Layer 3 of a small transformer language model trained on English Wikipedia (9 layers, counted from 0, width 64).
A neuron adds its activation times its output weights to the MLP's output. To switch it off is to set its activation to zero at one token and run the rest of the model.
A neuron's activation on a vector x is GELU(weights . x + bias), where the dot is the dot product.

Input weights of the MLP neurons that the questions are about. A number n stands for (n - 500) times 0.0018.
n26 (bias -0.086): 619,387,587,735,310,357,440,386,549,698,288,664,278,536,314,770,609,498,468,329,670,552,333,605,334,507,683,296,494,726,451,703,588,447,496,386,441,642,571,307,473,457,480,449,512,670,691,944,426,431,356,561,350,475,423,473,485,301,472,328,655,566,348,477
n56 (bias 0.018): 469,539,609,591,517,643,713,581,756,529,367,438,555,466,525,590,407,403,493,729,308,647,676,488,556,500,378,409,542,549,588,405,529,534,488,685,382,419,549,459,529,395,596,714,428,365,486,356,434,532,448,395,471,580,448,138,386,379,493,440,344,710,580,398
n60 (bias -0.073): 510,392,603,403,623,441,456,525,556,453,291,591,477,422,404,493,583,528,757,429,591,523,613,485,620,512,337,409,614,473,706,565,356,432,554,152,485,319,501,578,521,609,273,442,225,604,500,367,329,444,547,407,369,598,490,599,730,651,802,385,283,488,769,654
n76 (bias -0.064): 51,438,394,548,627,437,297,402,544,333,178,540,503,614,367,467,505,447,476,611,370,582,515,398,715,456,491,267,583,684,490,728,379,642,627,560,415,608,661,579,725,581,340,659,504,423,529,353,416,379,538,455,376,502,575,632,608,727,400,513,584,530,900,379
n81 (bias -0.083): 703,407,529,530,373,412,637,480,526,497,432,631,606,382,449,473,489,438,529,600,328,584,524,818,875,225,450,391,494,298,570,490,591,545,549,419,720,781,537,473,496,151,312,602,492,626,404,299,169,539,538,282,568,382,314,710,663,577,420,901,692,778,28,181
n103 (bias -0.045): 683,516,486,675,723,464,72,656,650,419,501,598,605,513,803,509,482,530,499,536,561,493,535,557,448,611,594,531,698,676,447,507,428,442,259,473,576,667,193,299,277,490,605,400,477,494,730,194,499,371,395,440,595,443,653,468,364,349,248,683,562,367,273,538
n118 (bias -0.057): 605,246,436,451,433,436,313,457,660,297,546,523,593,421,746,193,504,351,649,377,477,756,713,643,628,455,491,306,262,577,569,564,563,626,391,764,619,576,353,400,633,735,541,419,619,202,478,445,353,397,507,577,642,615,327,554,414,670,420,581,410,612,387,474
n124 (bias -0.081): 468,875,472,355,497,454,527,828,348,568,665,343,429,672,332,545,672,305,163,487,810,505,810,547,441,485,657,709,559,770,476,792,407,171,730,560,556,535,700,582,348,481,719,431,497,572,517,545,433,320,376,327,344,210,656,193,329,535,313,618,452,318,495,619
n133 (bias -0.051): 456,348,490,610,197,392,423,545,658,564,508,305,478,340,526,548,677,841,746,360,588,374,347,785,369,482,546,420,507,299,398,639,655,341,408,783,395,645,481,550,328,715,452,525,493,632,630,386,442,476,508,705,419,592,483,554,149,678,580,488,603,430,211,700
n142 (bias -0.021): 337,671,424,517,415,563,456,633,442,525,435,400,583,669,737,416,352,541,422,643,366,744,521,766,426,521,405,522,437,516,628,424,412,794,454,601,397,279,627,289,363,459,468,344,346,537,373,973,644,552,402,614,568,553,206,385,601,367,528,197,492,555,574,419
n155 (bias -0.074): 455,700,445,506,705,537,491,441,478,401,595,183,668,287,715,457,461,358,777,367,830,538,946,550,143,389,429,420,343,353,555,764,239,398,384,440,647,410,489,268,468,508,454,585,580,612,647,493,706,382,664,435,610,532,306,490,526,607,298,356,553,645,610,332
n170 (bias -0.011): 551,591,439,503,492,476,537,630,630,429,397,562,445,642,544,812,525,444,386,415,329,352,795,668,417,438,456,414,682,314,401,654,541,578,557,497,312,682,637,716,540,332,451,774,352,262,430,617,767,628,633,527,360,94,412,381,608,460,368,439,574,418,401,521
n180 (bias -0.006): 172,521,484,423,342,548,528,584,745,780,503,579,124,399,402,622,577,653,515,511,551,446,264,259,422,334,591,671,546,381,513,511,523,688,504,156,250,475,601,407,601,689,581,683,703,351,631,583,56,414,616,550,537,566,531,459,494,621,702,575,558,421,573,339
n181 (bias -0.031): 413,482,421,645,403,506,410,545,414,622,337,422,696,735,432,441,442,576,376,447,461,519,677,401,453,398,400,635,538,646,691,679,459,875,441,690,445,643,300,246,575,552,364,398,380,594,653,788,499,462,262,734,530,317,211,260,633,574,344,427,466,509,603,571
n206 (bias -0.025): 307,174,644,647,290,217,594,440,457,521,421,356,535,568,535,399,313,621,569,424,370,608,632,641,549,132,358,572,536,434,587,643,736,513,437,649,490,586,608,368,499,519,566,737,370,568,536,361,559,423,332,727,481,543,363,490,616,630,488,409,425,378,297,725
n226 (bias -0.030): 332,567,433,616,449,541,562,350,763,605,477,670,418,275,418,581,439,446,618,655,370,629,700,513,479,611,631,314,654,296,499,571,663,535,485,437,567,395,197,421,468,587,389,525,309,538,466,242,621,502,474,507,563,432,465,598,643,681,424,451,424,594,778,279

Output weights of the MLP neurons that the questions are about. A number n stands for (n - 500) times 0.00065.
n26: 459,470,369,615,569,578,466,473,645,718,303,664,703,622,661,516,392,567,432,564,668,544,516,545,557,617,369,633,406,528,397,464,543,366,618,466,551,371,554,373,379,348,302,425,555,543,484,630,458,400,398,357,518,468,539,692,479,582,513,387,595,457,566,289
n56: 514,495,466,521,650,704,487,420,409,575,420,651,608,575,340,443,358,506,377,591,471,515,527,413,629,523,497,355,430,456,584,574,455,418,482,443,446,525,440,499,396,429,597,445,593,611,434,611,633,489,550,451,536,550,401,372,333,325,542,653,539,545,506,561
n60: 557,628,454,466,477,604,514,677,397,462,416,429,578,559,519,487,413,519,558,647,582,562,576,648,553,616,382,461,428,531,408,487,343,474,513,599,504,393,263,419,495,509,640,644,563,535,522,563,395,430,460,427,503,515,528,437,491,472,261,299,548,428,614,500
n76: 417,472,633,484,533,572,397,413,445,600,391,585,573,591,367,624,626,493,464,477,405,375,558,510,436,519,657,576,517,449,448,466,291,427,425,460,483,333,321,503,697,521,803,583,531,579,226,524,458,469,527,974,495,532,405,574,344,345,382,674,381,463,644,608
n81: 508,584,502,636,375,606,792,637,479,593,604,633,613,530,570,292,532,571,115,549,708,331,391,392,655,505,396,504,424,586,411,661,360,362,441,611,590,580,401,330,595,333,601,561,543,429,245,479,551,448,392,641,496,315,650,467,541,445,540,209,468,475,364,629
n103: 605,460,450,528,374,292,725,385,717,520,397,353,443,406,457,589,537,601,416,544,575,567,667,399,523,591,425,482,334,402,379,513,367,534,621,352,521,416,506,586,453,563,760,489,359,480,588,418,616,534,435,531,471,585,455,440,580,486,535,467,528,441,495,653
n118: 400,427,675,640,495,655,558,478,253,489,447,579,678,486,582,424,325,491,323,546,544,598,441,309,479,673,501,478,543,417,386,533,565,550,430,623,496,487,540,456,658,576,491,481,501,359,452,532,472,654,429,431,531,481,495,485,377,611,458,370,478,416,401,593
n124: 525,325,563,747,328,579,512,511,409,592,501,399,563,576,426,529,498,341,162,294,366,484,539,296,649,483,470,574,581,691,651,650,711,448,600,569,485,714,424,426,356,443,487,469,604,648,396,420,533,661,413,517,256,619,510,514,386,659,287,372,380,362,617,515
n133: 467,254,566,586,476,547,576,578,640,411,439,439,614,533,570,357,588,616,275,442,518,406,490,658,537,349,341,647,447,424,569,716,445,393,588,516,579,592,496,396,376,350,619,556,595,309,472,528,504,498,474,565,546,464,476,347,367,501,622,564,519,255,648,505
n142: 558,480,751,525,557,490,411,580,568,655,548,546,629,535,503,526,680,540,501,479,649,342,516,393,471,480,519,583,496,478,605,554,378,374,504,351,531,424,567,556,438,388,634,575,498,305,642,378,433,530,403,561,456,481,501,605,389,250,542,570,442,463,490,525
n155: 487,449,353,563,547,392,461,537,354,333,508,405,662,482,520,582,250,564,521,314,541,378,601,520,334,569,749,410,500,483,675,658,591,547,409,575,477,487,353,687,607,579,389,425,392,837,346,658,655,631,297,387,607,651,516,302,395,652,516,409,509,467,412,508
n170: 622,615,373,484,526,474,411,580,500,494,588,475,300,550,437,439,578,475,741,600,598,539,531,383,460,590,625,436,207,505,436,440,550,528,532,570,405,435,257,481,405,548,366,547,607,546,557,431,516,417,416,384,459,540,553,652,607,574,528,565,536,581,455,422
n180: 470,423,628,533,492,467,399,630,678,527,504,443,685,522,442,465,305,471,409,579,676,466,654,516,428,634,521,498,405,514,460,412,580,406,276,634,481,715,462,537,491,354,578,544,610,597,417,432,677,521,503,392,367,609,412,387,651,449,458,551,567,539,378,432
n181: 595,507,386,436,509,577,607,580,624,417,677,597,393,715,588,535,654,353,737,328,590,581,442,362,294,399,379,667,506,568,354,507,511,464,415,448,538,465,543,542,366,503,254,336,475,441,508,402,561,473,401,481,565,592,493,535,593,493,677,364,457,586,472,448
n206: 413,562,539,670,411,550,462,440,535,461,623,450,639,475,514,321,561,440,385,407,459,618,385,515,635,471,390,641,538,545,571,409,503,377,545,645,486,555,471,522,516,371,686,455,590,544,427,391,418,390,591,556,730,529,560,482,409,586,469,497,425,418,489,525
n226: 484,503,653,510,483,529,413,501,528,462,418,359,523,659,444,520,431,314,240,563,424,496,697,494,450,545,361,569,459,458,530,566,459,379,555,572,500,588,501,486,583,547,632,619,652,542,442,670,414,515,592,514,484,479,379,446,418,398,512,510,474,413,529,491

Each question names a token from some text and the token that comes next. It shows the vector x that enters the MLP there. A number n stands for (n - 500) times 0.0086.

Then comes g, the gradient of the next token's log-probability with respect to the MLP's output, scaled to length 1. A neuron's effect is roughly proportional to its activation times (output weights . g). A number n stands for (n - 500) times 0.00089.

",", then " he"
x: 617,382,685,576,647,595,398,495,415,583,426,380,556,337,482,639,300,567,263,519,484,449,455,514,535,587,407,593,544,304,425,591,641,568,371,716,392,565,408,599,515,535,503,505,588,607,288,356,640,374,670,694,525,517,427,436,375,395,749,579,464,168,504,577
g: 733,443,658,762,595,268,592,362,520,872,542,663,406,300,563,364,487,452,356,567,465,459,451,459,367,422,420,521,598,629,539,649,629,382,447,142,439,577,375,392,454,334,673,259,680,606,607,422,636,341,568,495,440,579,635,542,514,772,408,247,446,643,533,300
Which neuron, switched off, lowers the next token's probability most? n206

"|", then " –"
x: 569,565,418,342,589,532,460,649,205,528,506,346,524,402,130,740,400,414,230,532,454,609,499,316,443,831,525,568,395,380,574,536,497,359,355,509,511,595,598,491,598,468,492,467,735,549,337,487,628,520,638,616,554,513,500,336,509,508,594,604,561,546,420,584
g: 682,450,623,606,311,456,463,598,440,639,596,481,635,330,635,469,468,488,393,507,365,417,448,570,214,398,495,297,523,367,586,507,575,465,386,119,557,594,616,273,626,642,591,655,494,476,430,516,608,692,325,367,400,710,507,279,842,461,622,369,771,268,719,588
Which neuron, switched off, lowers the next token's probability most? n124

" im", then "ag"
x: 614,404,501,269,579,620,385,241,302,596,501,428,475,475,404,810,520,567,280,453,465,481,486,422,548,578,471,549,488,199,587,453,573,342,441,435,577,598,390,526,566,639,774,495,583,551,490,533,704,579,402,397,579,555,436,295,452,439,547,673,587,506,790,345
g: 302,589,380,570,659,693,269,435,442,340,519,266,344,578,524,535,268,828,566,677,637,553,657,506,724,589,471,641,409,734,450,407,557,510,852,358,456,378,445,478,358,391,714,546,451,340,408,571,478,667,662,468,484,654,447,283,445,291,489,610,215,516,454,460
Which neuron, switched off, lowers the next token's probability most? n226

" Port", then "rait"
x: 580,378,369,458,572,723,375,519,362,433,435,330,615,535,243,722,422,525,345,481,575,376,492,659,455,768,481,504,499,237,399,350,400,442,325,559,465,561,580,669,702,606,495,514,485,512,421,531,526,493,694,396,283,729,465,609,702,434,663,645,507,405,518,534
g: 705,544,239,670,565,742,350,435,314,396,378,265,529,625,337,662,464,486,701,274,570,623,337,709,517,503,547,698,594,618,608,583,525,468,561,588,443,322,440,518,227,364,598,768,592,413,374,597,335,642,357,356,400,488,398,388,486,701,307,822,432,458,558,489
Which neuron, switched off, lowers the next token's probability most? n60

" with", then " the"
x: 505,440,537,519,670,653,595,309,291,618,422,435,499,442,367,604,373,490,100,549,366,426,456,209,367,655,458,321,472,462,466,498,659,506,305,559,394,551,459,692,635,622,574,654,467,578,446,487,603,557,604,432,584,505,606,450,437,566,539,704,581,390,746,473
g: 263,594,640,527,544,384,607,406,541,475,472,530,504,599,120,460,874,533,432,340,463,469,450,426,320,515,607,615,477,540,581,683,462,776,456,715,325,449,640,486,471,440,478,606,510,319,380,542,429,489,666,280,346,630,370,789,447,768,391,746,423,326,568,281
Which neuron, switched off, lowers the next token's probability most? n76

" located", then " in"
x: 648,496,677,514,708,663,429,409,306,424,525,472,494,389,314,529,345,459,243,435,484,333,556,419,669,745,308,454,386,241,486,482,568,434,465,487,399,522,456,507,774,480,509,463,479,671,452,494,542,577,700,488,324,598,447,568,513,284,665,620,534,537,697,625
g: 615,552,665,550,650,407,652,483,656,596,529,498,534,426,568,148,255,301,362,466,350,509,720,656,368,766,348,654,488,653,522,412,543,664,685,354,334,593,689,502,504,499,336,432,398,467,456,515,463,566,235,327,253,403,214,376,601,656,598,603,741,545,634,452
Which neuron, switched off, raises the next token's probability most? n60

" people", then " of"
x: 638,483,515,468,592,551,568,462,507,680,525,618,454,278,355,455,386,445,439,651,422,461,464,485,524,829,550,533,388,341,436,556,534,430,465,703,491,445,443,516,623,610,622,478,603,497,398,549,687,500,541,253,370,694,378,305,439,269,849,379,362,432,519,503
g: 260,615,364,450,504,572,382,682,401,458,459,722,557,576,487,506,521,453,320,405,355,484,296,492,528,511,721,343,508,463,245,346,574,453,601,622,226,689,424,566,667,627,453,827,384,537,633,454,331,679,504,310,683,474,124,670,467,431,744,508,545,481,740,583
Which neuron, switched off, lowers the next token's probability most? n56

" ne", then "on"
x: 637,549,661,347,498,590,527,168,518,510,464,406,492,338,410,795,312,538,360,531,360,387,646,333,514,686,338,426,458,181,474,516,495,313,551,629,539,417,455,701,452,496,595,523,613,562,454,559,588,687,447,544,588,528,446,364,481,475,559,755,403,558,709,477
g: 201,670,293,567,430,248,562,521,520,629,572,343,562,571,432,496,524,607,348,269,312,587,597,469,499,527,465,516,462,473,591,501,553,663,565,222,239,690,583,476,449,739,639,602,853,387,483,497,433,701,522,333,471,580,162,373,652,367,358,595,648,661,465,673
Which neuron, switched off, lowers the next token's probability most? n226

"ion", then "ate"
x: 662,578,516,555,538,606,404,391,372,552,558,491,597,497,498,622,252,491,194,654,448,418,530,506,467,575,532,454,391,218,265,528,616,455,281,612,351,473,636,585,650,563,641,474,435,439,395,562,638,433,417,439,628,782,489,381,475,381,728,509,434,558,640,657
g: 589,593,527,420,741,541,327,405,711,513,473,77,444,719,359,572,527,472,621,409,678,561,649,487,600,503,344,580,553,488,254,413,463,448,696,651,527,348,315,755,468,408,522,398,474,490,274,552,428,750,412,454,593,589,303,827,543,539,293,461,229,607,582,451
Which neuron, switched off, raises the next token's probability most? n56

"(", then "A"
x: 537,388,603,478,634,506,432,483,196,606,426,435,599,517,487,841,214,602,243,606,425,503,572,665,397,544,537,466,247,409,676,422,541,518,474,614,374,497,543,525,460,542,652,430,602,561,271,359,444,417,546,363,664,577,468,391,449,543,672,645,576,426,497,709
g: 261,451,467,333,480,476,594,698,709,574,257,858,393,545,396,597,509,532,611,627,264,521,404,472,539,575,433,465,612,408,678,390,471,462,438,485,501,721,645,470,548,564,749,403,350,361,401,482,559,259,506,959,420,538,452,408,468,341,641,671,308,620,293,380
Which neuron, switched off, raises the next token's probability most? n124

" manager", then " and"
x: 582,424,495,627,511,613,363,252,435,602,620,497,635,533,507,497,442,417,211,467,368,304,636,415,324,786,403,575,483,145,403,477,691,543,337,430,581,561,381,594,659,478,726,588,521,617,368,558,629,451,569,500,560,632,516,447,405,404,675,526,397,471,547,533
g: 800,597,497,590,499,553,419,312,602,529,575,596,421,638,818,218,281,288,310,486,425,384,219,532,335,551,544,651,303,465,362,473,859,364,457,490,493,528,546,626,541,425,631,755,467,461,537,559,411,733,454,335,523,609,461,500,486,314,755,411,698,407,404,487
Which neuron, switched off, lowers the next token's probability most? n226

" days", then " |"
x: 628,368,630,432,535,749,387,304,303,596,677,632,519,517,490,427,490,519,381,474,399,326,411,576,651,673,671,353,289,301,330,551,670,624,438,533,458,606,459,635,591,360,491,408,615,632,434,654,605,581,504,397,395,586,470,366,646,357,680,535,533,360,409,457
g: 545,570,608,727,671,442,558,409,490,502,567,646,338,517,632,437,842,542,455,593,816,934,501,431,382,609,315,418,472,386,285,452,477,416,354,631,382,417,602,578,567,347,545,190,592,235,482,521,554,420,477,646,293,438,435,490,474,631,398,493,348,689,248,540
Which neuron, switched off, lowers the next token's probability most? n81

"ed", then " aged"
x: 580,355,547,554,547,675,384,403,211,575,567,398,440,467,409,542,313,478,155,653,468,409,508,543,495,651,528,496,361,297,406,588,666,455,307,586,293,353,596,559,648,495,606,614,562,408,422,547,568,572,621,433,655,664,498,393,507,405,690,637,537,550,702,468
g: 620,555,587,724,624,456,624,562,626,740,491,389,474,578,690,98,187,438,409,283,641,553,631,602,589,344,579,595,574,393,459,339,798,343,654,561,691,482,500,546,296,542,392,504,408,495,412,448,363,468,659,248,316,352,422,471,641,368,637,700,487,563,465,316
Which neuron, switched off, lowers the next token's probability most? n180

"\n", then "\n"
x: 505,617,678,532,606,651,482,371,327,542,383,562,463,351,462,604,394,287,194,478,454,577,374,364,445,753,411,605,538,400,551,282,462,347,436,530,459,438,594,461,634,527,682,522,605,609,306,538,591,548,567,546,447,723,358,576,583,555,585,655,728,415,252,358
g: 416,562,359,618,500,205,521,813,447,655,542,579,408,362,790,426,386,514,365,409,482,585,639,626,262,536,533,360,363,634,763,738,429,420,299,357,550,684,466,426,713,522,521,392,472,720,439,288,629,201,357,590,656,567,370,571,471,349,575,373,638,666,414,473
Which neuron, switched off, lowers the next token's probability most? n81

" |", then " 0"
x: 509,474,489,657,497,631,285,390,301,489,331,537,556,448,496,687,461,524,258,523,405,468,557,419,474,718,564,400,374,504,543,651,648,424,407,461,407,529,368,537,575,427,396,440,676,733,533,651,761,319,404,700,602,625,378,512,506,494,636,453,535,324,358,576
g: 510,561,558,590,338,856,729,536,545,384,426,647,806,347,303,777,542,390,563,444,712,472,454,372,414,284,444,410,718,657,439,495,598,315,492,650,334,500,421,514,267,667,317,416,431,480,562,510,446,568,559,438,491,273,616,490,448,428,529,860,340,459,271,588
Which two neurons, each switched off alone, lower its probability most, in order? n181, n142

"ag", then "ination"
x: 690,476,516,324,611,608,329,511,371,557,566,437,430,657,475,682,231,518,254,485,636,411,467,492,397,638,574,689,380,118,356,648,578,500,484,569,392,502,489,516,473,446,653,377,481,531,354,519,657,593,426,393,611,730,490,440,625,419,580,559,494,483,710,480
g: 351,700,699,295,379,458,452,483,678,529,553,484,783,396,298,504,482,496,535,583,444,444,583,200,629,531,446,352,315,496,333,477,731,554,563,387,809,538,535,406,345,619,578,510,313,369,476,712,822,476,436,380,476,585,227,404,494,465,523,254,705,595,745,581
Which neuron, switched off, raises the next token's probability most? n103

" sp", then "end"
x: 639,419,598,404,794,627,372,298,426,566,563,399,446,362,511,661,498,603,283,353,486,374,585,452,564,625,373,541,297,110,472,696,543,590,450,518,543,361,476,653,546,484,584,335,558,598,455,562,592,695,473,347,444,616,505,420,656,393,490,692,634,478,552,424
g: 477,545,515,261,616,569,293,535,228,310,319,678,687,622,392,583,732,694,532,449,504,530,604,457,416,368,456,492,283,527,439,724,400,541,394,411,625,587,323,375,509,636,572,754,231,608,496,737,604,323,383,546,713,474,692,485,631,671,403,379,563,523,400,175
Which two neurons, each switched off alone, lower its probability most, in order? n155, n170

" D", then "iction"
x: 569,284,601,584,630,602,337,454,437,370,515,483,557,259,390,668,358,655,469,532,317,489,580,628,513,664,564,634,340,173,453,287,522,369,453,750,431,436,461,624,410,597,631,369,597,387,406,561,578,417,686,424,458,624,459,382,531,663,682,624,471,441,619,593
g: 342,528,460,510,537,631,344,387,216,228,687,439,568,429,452,550,797,602,598,598,411,517,337,223,371,666,432,498,545,574,724,530,738,358,648,639,533,481,619,508,239,551,748,702,576,225,370,615,337,445,323,741,429,555,326,393,424,483,509,626,585,435,620,492
Which two neurons, each switched off alone, lower its probability most, in order? n133, n118

" among", then " other"
x: 494,446,539,404,659,427,436,274,329,647,534,508,563,424,327,448,614,721,217,530,280,355,526,362,344,787,460,421,364,358,488,521,658,544,467,557,384,465,541,450,635,593,523,645,652,555,396,413,632,535,633,402,592,577,502,445,418,554,476,681,615,321,724,502
g: 582,342,671,382,656,827,318,545,557,232,412,619,625,296,455,679,624,651,659,529,382,287,311,140,563,235,645,497,486,539,363,491,389,504,620,541,657,532,539,268,460,372,363,612,437,627,738,350,602,503,567,649,518,362,502,404,535,632,421,466,454,606,428,745
Which neuron, switched off, lowers the next token's probability most? n76

" Major", then " general"
x: 454,443,277,469,589,692,441,328,432,670,399,357,550,405,383,538,419,621,387,557,532,355,530,585,440,956,348,578,419,240,308,425,546,373,278,515,422,580,541,572,515,564,561,644,585,570,428,570,586,507,643,460,502,647,554,529,513,562,621,570,419,428,520,536
g: 811,487,717,323,590,434,702,320,280,475,472,450,537,293,576,350,575,533,444,496,636,195,292,493,436,425,437,396,628,639,567,689,620,688,285,527,581,476,345,491,408,419,628,439,678,530,529,573,439,536,222,593,468,222,320,692,602,569,561,316,604,499,794,648
Which neuron, switched off, lowers the next token's probability most? n133

"ah", then "im"
x: 536,307,624,403,581,671,514,527,493,475,512,457,507,385,446,544,296,626,174,589,583,433,538,687,459,623,422,559,484,70,308,585,584,444,464,644,337,464,421,557,605,470,517,455,593,522,370,493,648,456,644,542,590,749,548,374,541,309,571,611,434,471,568,654
g: 454,421,630,708,498,723,770,674,699,387,655,536,605,494,351,350,852,457,702,377,166,592,374,451,678,367,441,522,396,399,363,409,460,546,451,336,673,512,417,395,627,526,632,673,286,339,567,691,409,346,464,432,397,602,740,528,358,433,409,300,394,567,390,600
Which neuron, switched off, lowers the next token's probability most? n133

" K", then "ian"
x: 524,198,684,540,545,590,421,413,441,394,554,425,510,406,403,651,377,572,427,476,266,461,616,738,393,667,489,595,510,105,479,347,572,415,510,699,367,460,428,648,549,480,550,253,625,467,447,595,577,550,635,597,503,622,473,437,443,470,570,709,454,427,654,619
g: 394,641,423,756,668,351,602,838,474,401,504,365,137,371,644,468,579,257,703,504,507,654,317,327,419,519,636,646,423,508,429,629,609,562,455,615,486,298,478,159,740,505,349,422,644,439,695,601,412,429,522,287,594,528,543,453,408,303,443,557,560,639,528,642
Which neuron, switched off, raises the next token's probability most? n133

"19", then "60"
x: 667,486,600,366,683,382,349,385,276,451,534,489,501,611,436,502,215,657,323,608,511,487,405,616,317,579,383,518,466,289,516,564,635,367,290,623,347,623,498,753,536,591,452,512,739,545,372,652,297,480,575,577,479,539,546,393,598,423,639,517,631,517,513,593
g: 513,433,500,344,576,505,613,566,504,561,579,579,448,584,729,345,325,607,519,566,727,221,630,354,388,376,542,619,371,655,447,530,277,493,641,559,427,579,485,203,404,387,335,677,466,337,841,458,600,677,629,499,314,448,862,403,733,482,640,416,415,403,248,407
Which neuron, switched off, lowers the next token's probability most? n133

"ate", then " friends"
x: 553,470,594,500,530,625,462,277,280,555,480,432,498,473,524,516,264,525,115,671,471,352,521,490,503,692,460,468,375,361,301,523,625,545,273,655,419,545,483,594,659,584,607,628,436,449,396,652,559,462,596,416,573,732,512,369,486,482,636,620,449,487,738,539
g: 435,556,445,442,461,412,556,624,499,591,272,579,274,453,418,438,508,431,577,457,401,241,515,85,455,546,473,598,573,503,504,806,588,845,604,477,758,231,518,664,514,632,551,496,661,701,506,210,242,505,492,486,651,540,531,344,467,673,406,520,760,438,396,463
Which neuron, switched off, raises the next token's probability most? n56

"ights", then "."
x: 606,633,593,486,626,572,488,461,406,458,605,498,563,398,462,595,315,452,133,581,478,396,510,547,550,716,586,508,313,180,442,603,572,602,301,584,332,614,553,619,600,393,610,559,512,498,325,502,513,441,577,358,466,766,589,340,487,329,720,506,380,520,649,485
g: 289,309,552,568,443,623,588,214,595,390,666,557,515,621,705,325,504,428,461,396,696,487,537,577,400,551,598,521,78,499,678,648,280,352,364,349,455,556,218,662,649,321,424,367,618,423,502,566,538,527,433,489,611,535,463,405,639,709,380,432,565,604,837,708
Which neuron, switched off, lowers the next token's probability most? n56

" is", then " mentioned"
x: 608,543,718,537,606,783,464,322,333,607,529,456,564,462,348,576,322,381,211,509,497,495,453,491,552,733,338,497,428,340,535,593,604,449,501,543,364,366,563,597,496,460,628,437,514,727,335,442,494,533,594,368,594,673,452,502,379,322,540,479,537,246,686,689
g: 331,416,378,336,646,622,329,515,564,284,594,414,584,510,674,482,246,585,607,684,549,462,319,637,591,645,836,547,757,457,384,600,523,406,583,601,610,326,670,534,499,331,748,404,656,434,391,422,633,387,314,249,436,313,411,555,466,673,650,391,228,371,540,660
Which neuron, switched off, raises the next token's probability most? n124

" 9", then " years"
x: 493,360,453,475,614,633,374,385,212,458,564,534,415,318,354,746,396,553,375,613,373,346,478,651,368,697,673,366,388,462,581,432,707,378,431,457,336,543,432,446,593,400,551,470,666,466,525,752,484,552,568,599,500,481,401,501,637,526,746,683,625,330,476,664
g: 553,616,565,229,619,572,936,448,884,706,492,567,467,438,540,378,307,458,406,637,358,349,697,535,584,672,353,533,391,537,617,327,551,653,635,598,484,316,442,351,515,467,404,385,596,539,461,696,578,601,466,455,408,514,291,244,491,700,427,344,353,496,510,259
Which neuron, switched off, lowers the next token's probability most? n26

" Ak", then "u"
x: 576,329,544,390,464,611,474,488,461,492,504,456,343,486,362,659,345,523,373,489,520,492,569,592,247,677,491,496,500,67,456,341,483,430,548,625,324,453,514,544,698,574,677,394,560,644,340,504,654,570,588,396,525,658,508,474,530,671,531,781,450,367,728,417
g: 633,420,458,664,618,450,520,584,436,193,512,650,543,326,689,360,165,587,486,521,835,414,497,432,606,571,486,98,281,504,530,561,835,347,747,657,455,408,365,581,333,605,486,535,422,473,620,538,594,558,645,519,549,461,603,465,565,330,466,634,279,541,350,407
Which neuron, switched off, raises the next token's probability most? n226

"er", then "iv"
x: 575,422,518,463,609,566,358,454,494,701,471,397,559,521,391,583,250,551,113,650,584,406,508,591,409,653,496,627,539,181,416,430,568,393,310,646,380,486,507,701,610,478,658,603,505,389,335,542,595,474,591,420,659,753,418,396,613,387,562,497,555,518,555,464
g: 544,401,380,296,727,756,421,513,387,219,108,522,525,476,447,780,493,573,580,600,577,545,469,745,380,246,615,742,490,561,577,604,528,522,706,505,606,403,424,474,552,452,391,436,366,450,545,481,685,488,569,360,431,215,505,291,559,611,427,589,311,800,399,617
Which neuron, switched off, raises the next token's probability most? n142

"42", then "–"
x: 643,459,618,426,647,460,347,415,340,545,598,574,559,673,460,519,258,541,303,670,395,442,469,631,364,609,459,558,376,322,374,600,676,313,317,604,278,644,489,625,627,562,507,427,687,533,448,601,466,417,497,579,428,604,477,378,556,365,763,380,615,483,426,636
g: 418,590,518,376,396,591,444,582,625,474,435,400,557,344,182,613,572,385,624,473,725,475,225,519,494,42,382,703,895,451,543,668,613,464,467,487,722,561,500,261,574,487,528,611,753,455,494,523,358,635,527,243,514,284,499,567,583,565,566,558,341,483,500,554
Which neuron, switched off, lowers the next token's probability most? n133

" an", then "aly"
x: 493,344,415,374,551,866,429,266,472,556,555,368,546,436,327,686,279,655,345,479,437,412,417,340,575,667,454,582,427,368,415,496,566,378,385,436,364,548,613,453,579,498,578,501,567,658,465,358,571,511,485,499,822,576,471,428,445,486,758,496,617,457,651,758
g: 589,612,517,455,482,629,549,560,733,651,535,148,593,583,545,530,565,435,622,185,379,717,409,584,618,580,716,551,254,334,396,282,227,634,635,647,444,601,588,489,333,234,491,354,530,387,503,482,658,489,444,225,506,752,458,710,546,395,436,607,501,578,289,491
Which neuron, switched off, lowers the next token's probability most? n180

"ya", then " R"
x: 560,386,589,379,526,565,456,468,503,499,461,538,518,338,506,463,382,529,199,711,409,481,500,657,429,736,466,479,449,137,295,616,638,392,505,656,375,525,402,549,581,535,651,446,606,449,410,517,747,465,610,557,539,673,558,343,425,337,627,573,408,470,587,642
g: 508,683,536,314,555,334,715,684,683,794,511,730,456,331,470,580,578,443,662,558,401,381,395,251,239,235,537,395,385,584,488,468,521,524,395,526,536,403,183,500,513,430,474,449,652,550,727,428,636,530,674,358,324,662,690,575,656,256,555,420,668,590,295,412
Which neuron, switched off, lowers the next token's probability most? n170

" from", then " 6"
x: 432,386,681,600,587,700,451,333,346,540,421,474,622,502,235,650,498,436,152,519,350,239,414,296,394,622,462,443,428,410,424,645,416,602,502,643,354,640,496,656,611,484,585,516,576,626,366,450,499,532,707,517,454,641,501,446,528,522,654,676,529,427,702,540
g: 436,356,562,494,559,664,323,723,419,356,423,414,597,363,475,566,300,499,565,418,666,697,325,844,775,346,606,302,504,604,716,516,409,739,410,356,518,819,507,443,362,478,564,410,439,538,177,653,468,547,593,580,477,326,502,388,651,511,349,591,406,581,226,569
Which neuron, switched off, lowers the next token's probability most? n180

"an", then " is"
x: 596,314,441,481,631,591,444,438,465,457,456,387,488,490,444,592,379,507,213,714,486,404,447,596,480,700,470,590,485,244,285,627,655,455,325,594,407,505,429,453,626,564,581,451,460,413,311,526,714,548,581,459,714,761,465,417,494,336,693,518,482,461,653,653
g: 654,485,671,738,497,506,612,457,473,459,679,637,536,372,202,162,439,683,429,704,564,549,589,288,647,487,194,495,564,630,563,494,528,531,611,606,404,417,604,336,543,232,643,643,411,549,636,585,635,173,466,588,438,273,544,684,411,393,452,199,444,474,497,591
Which neuron, switched off, lowers the next token's probability most? n142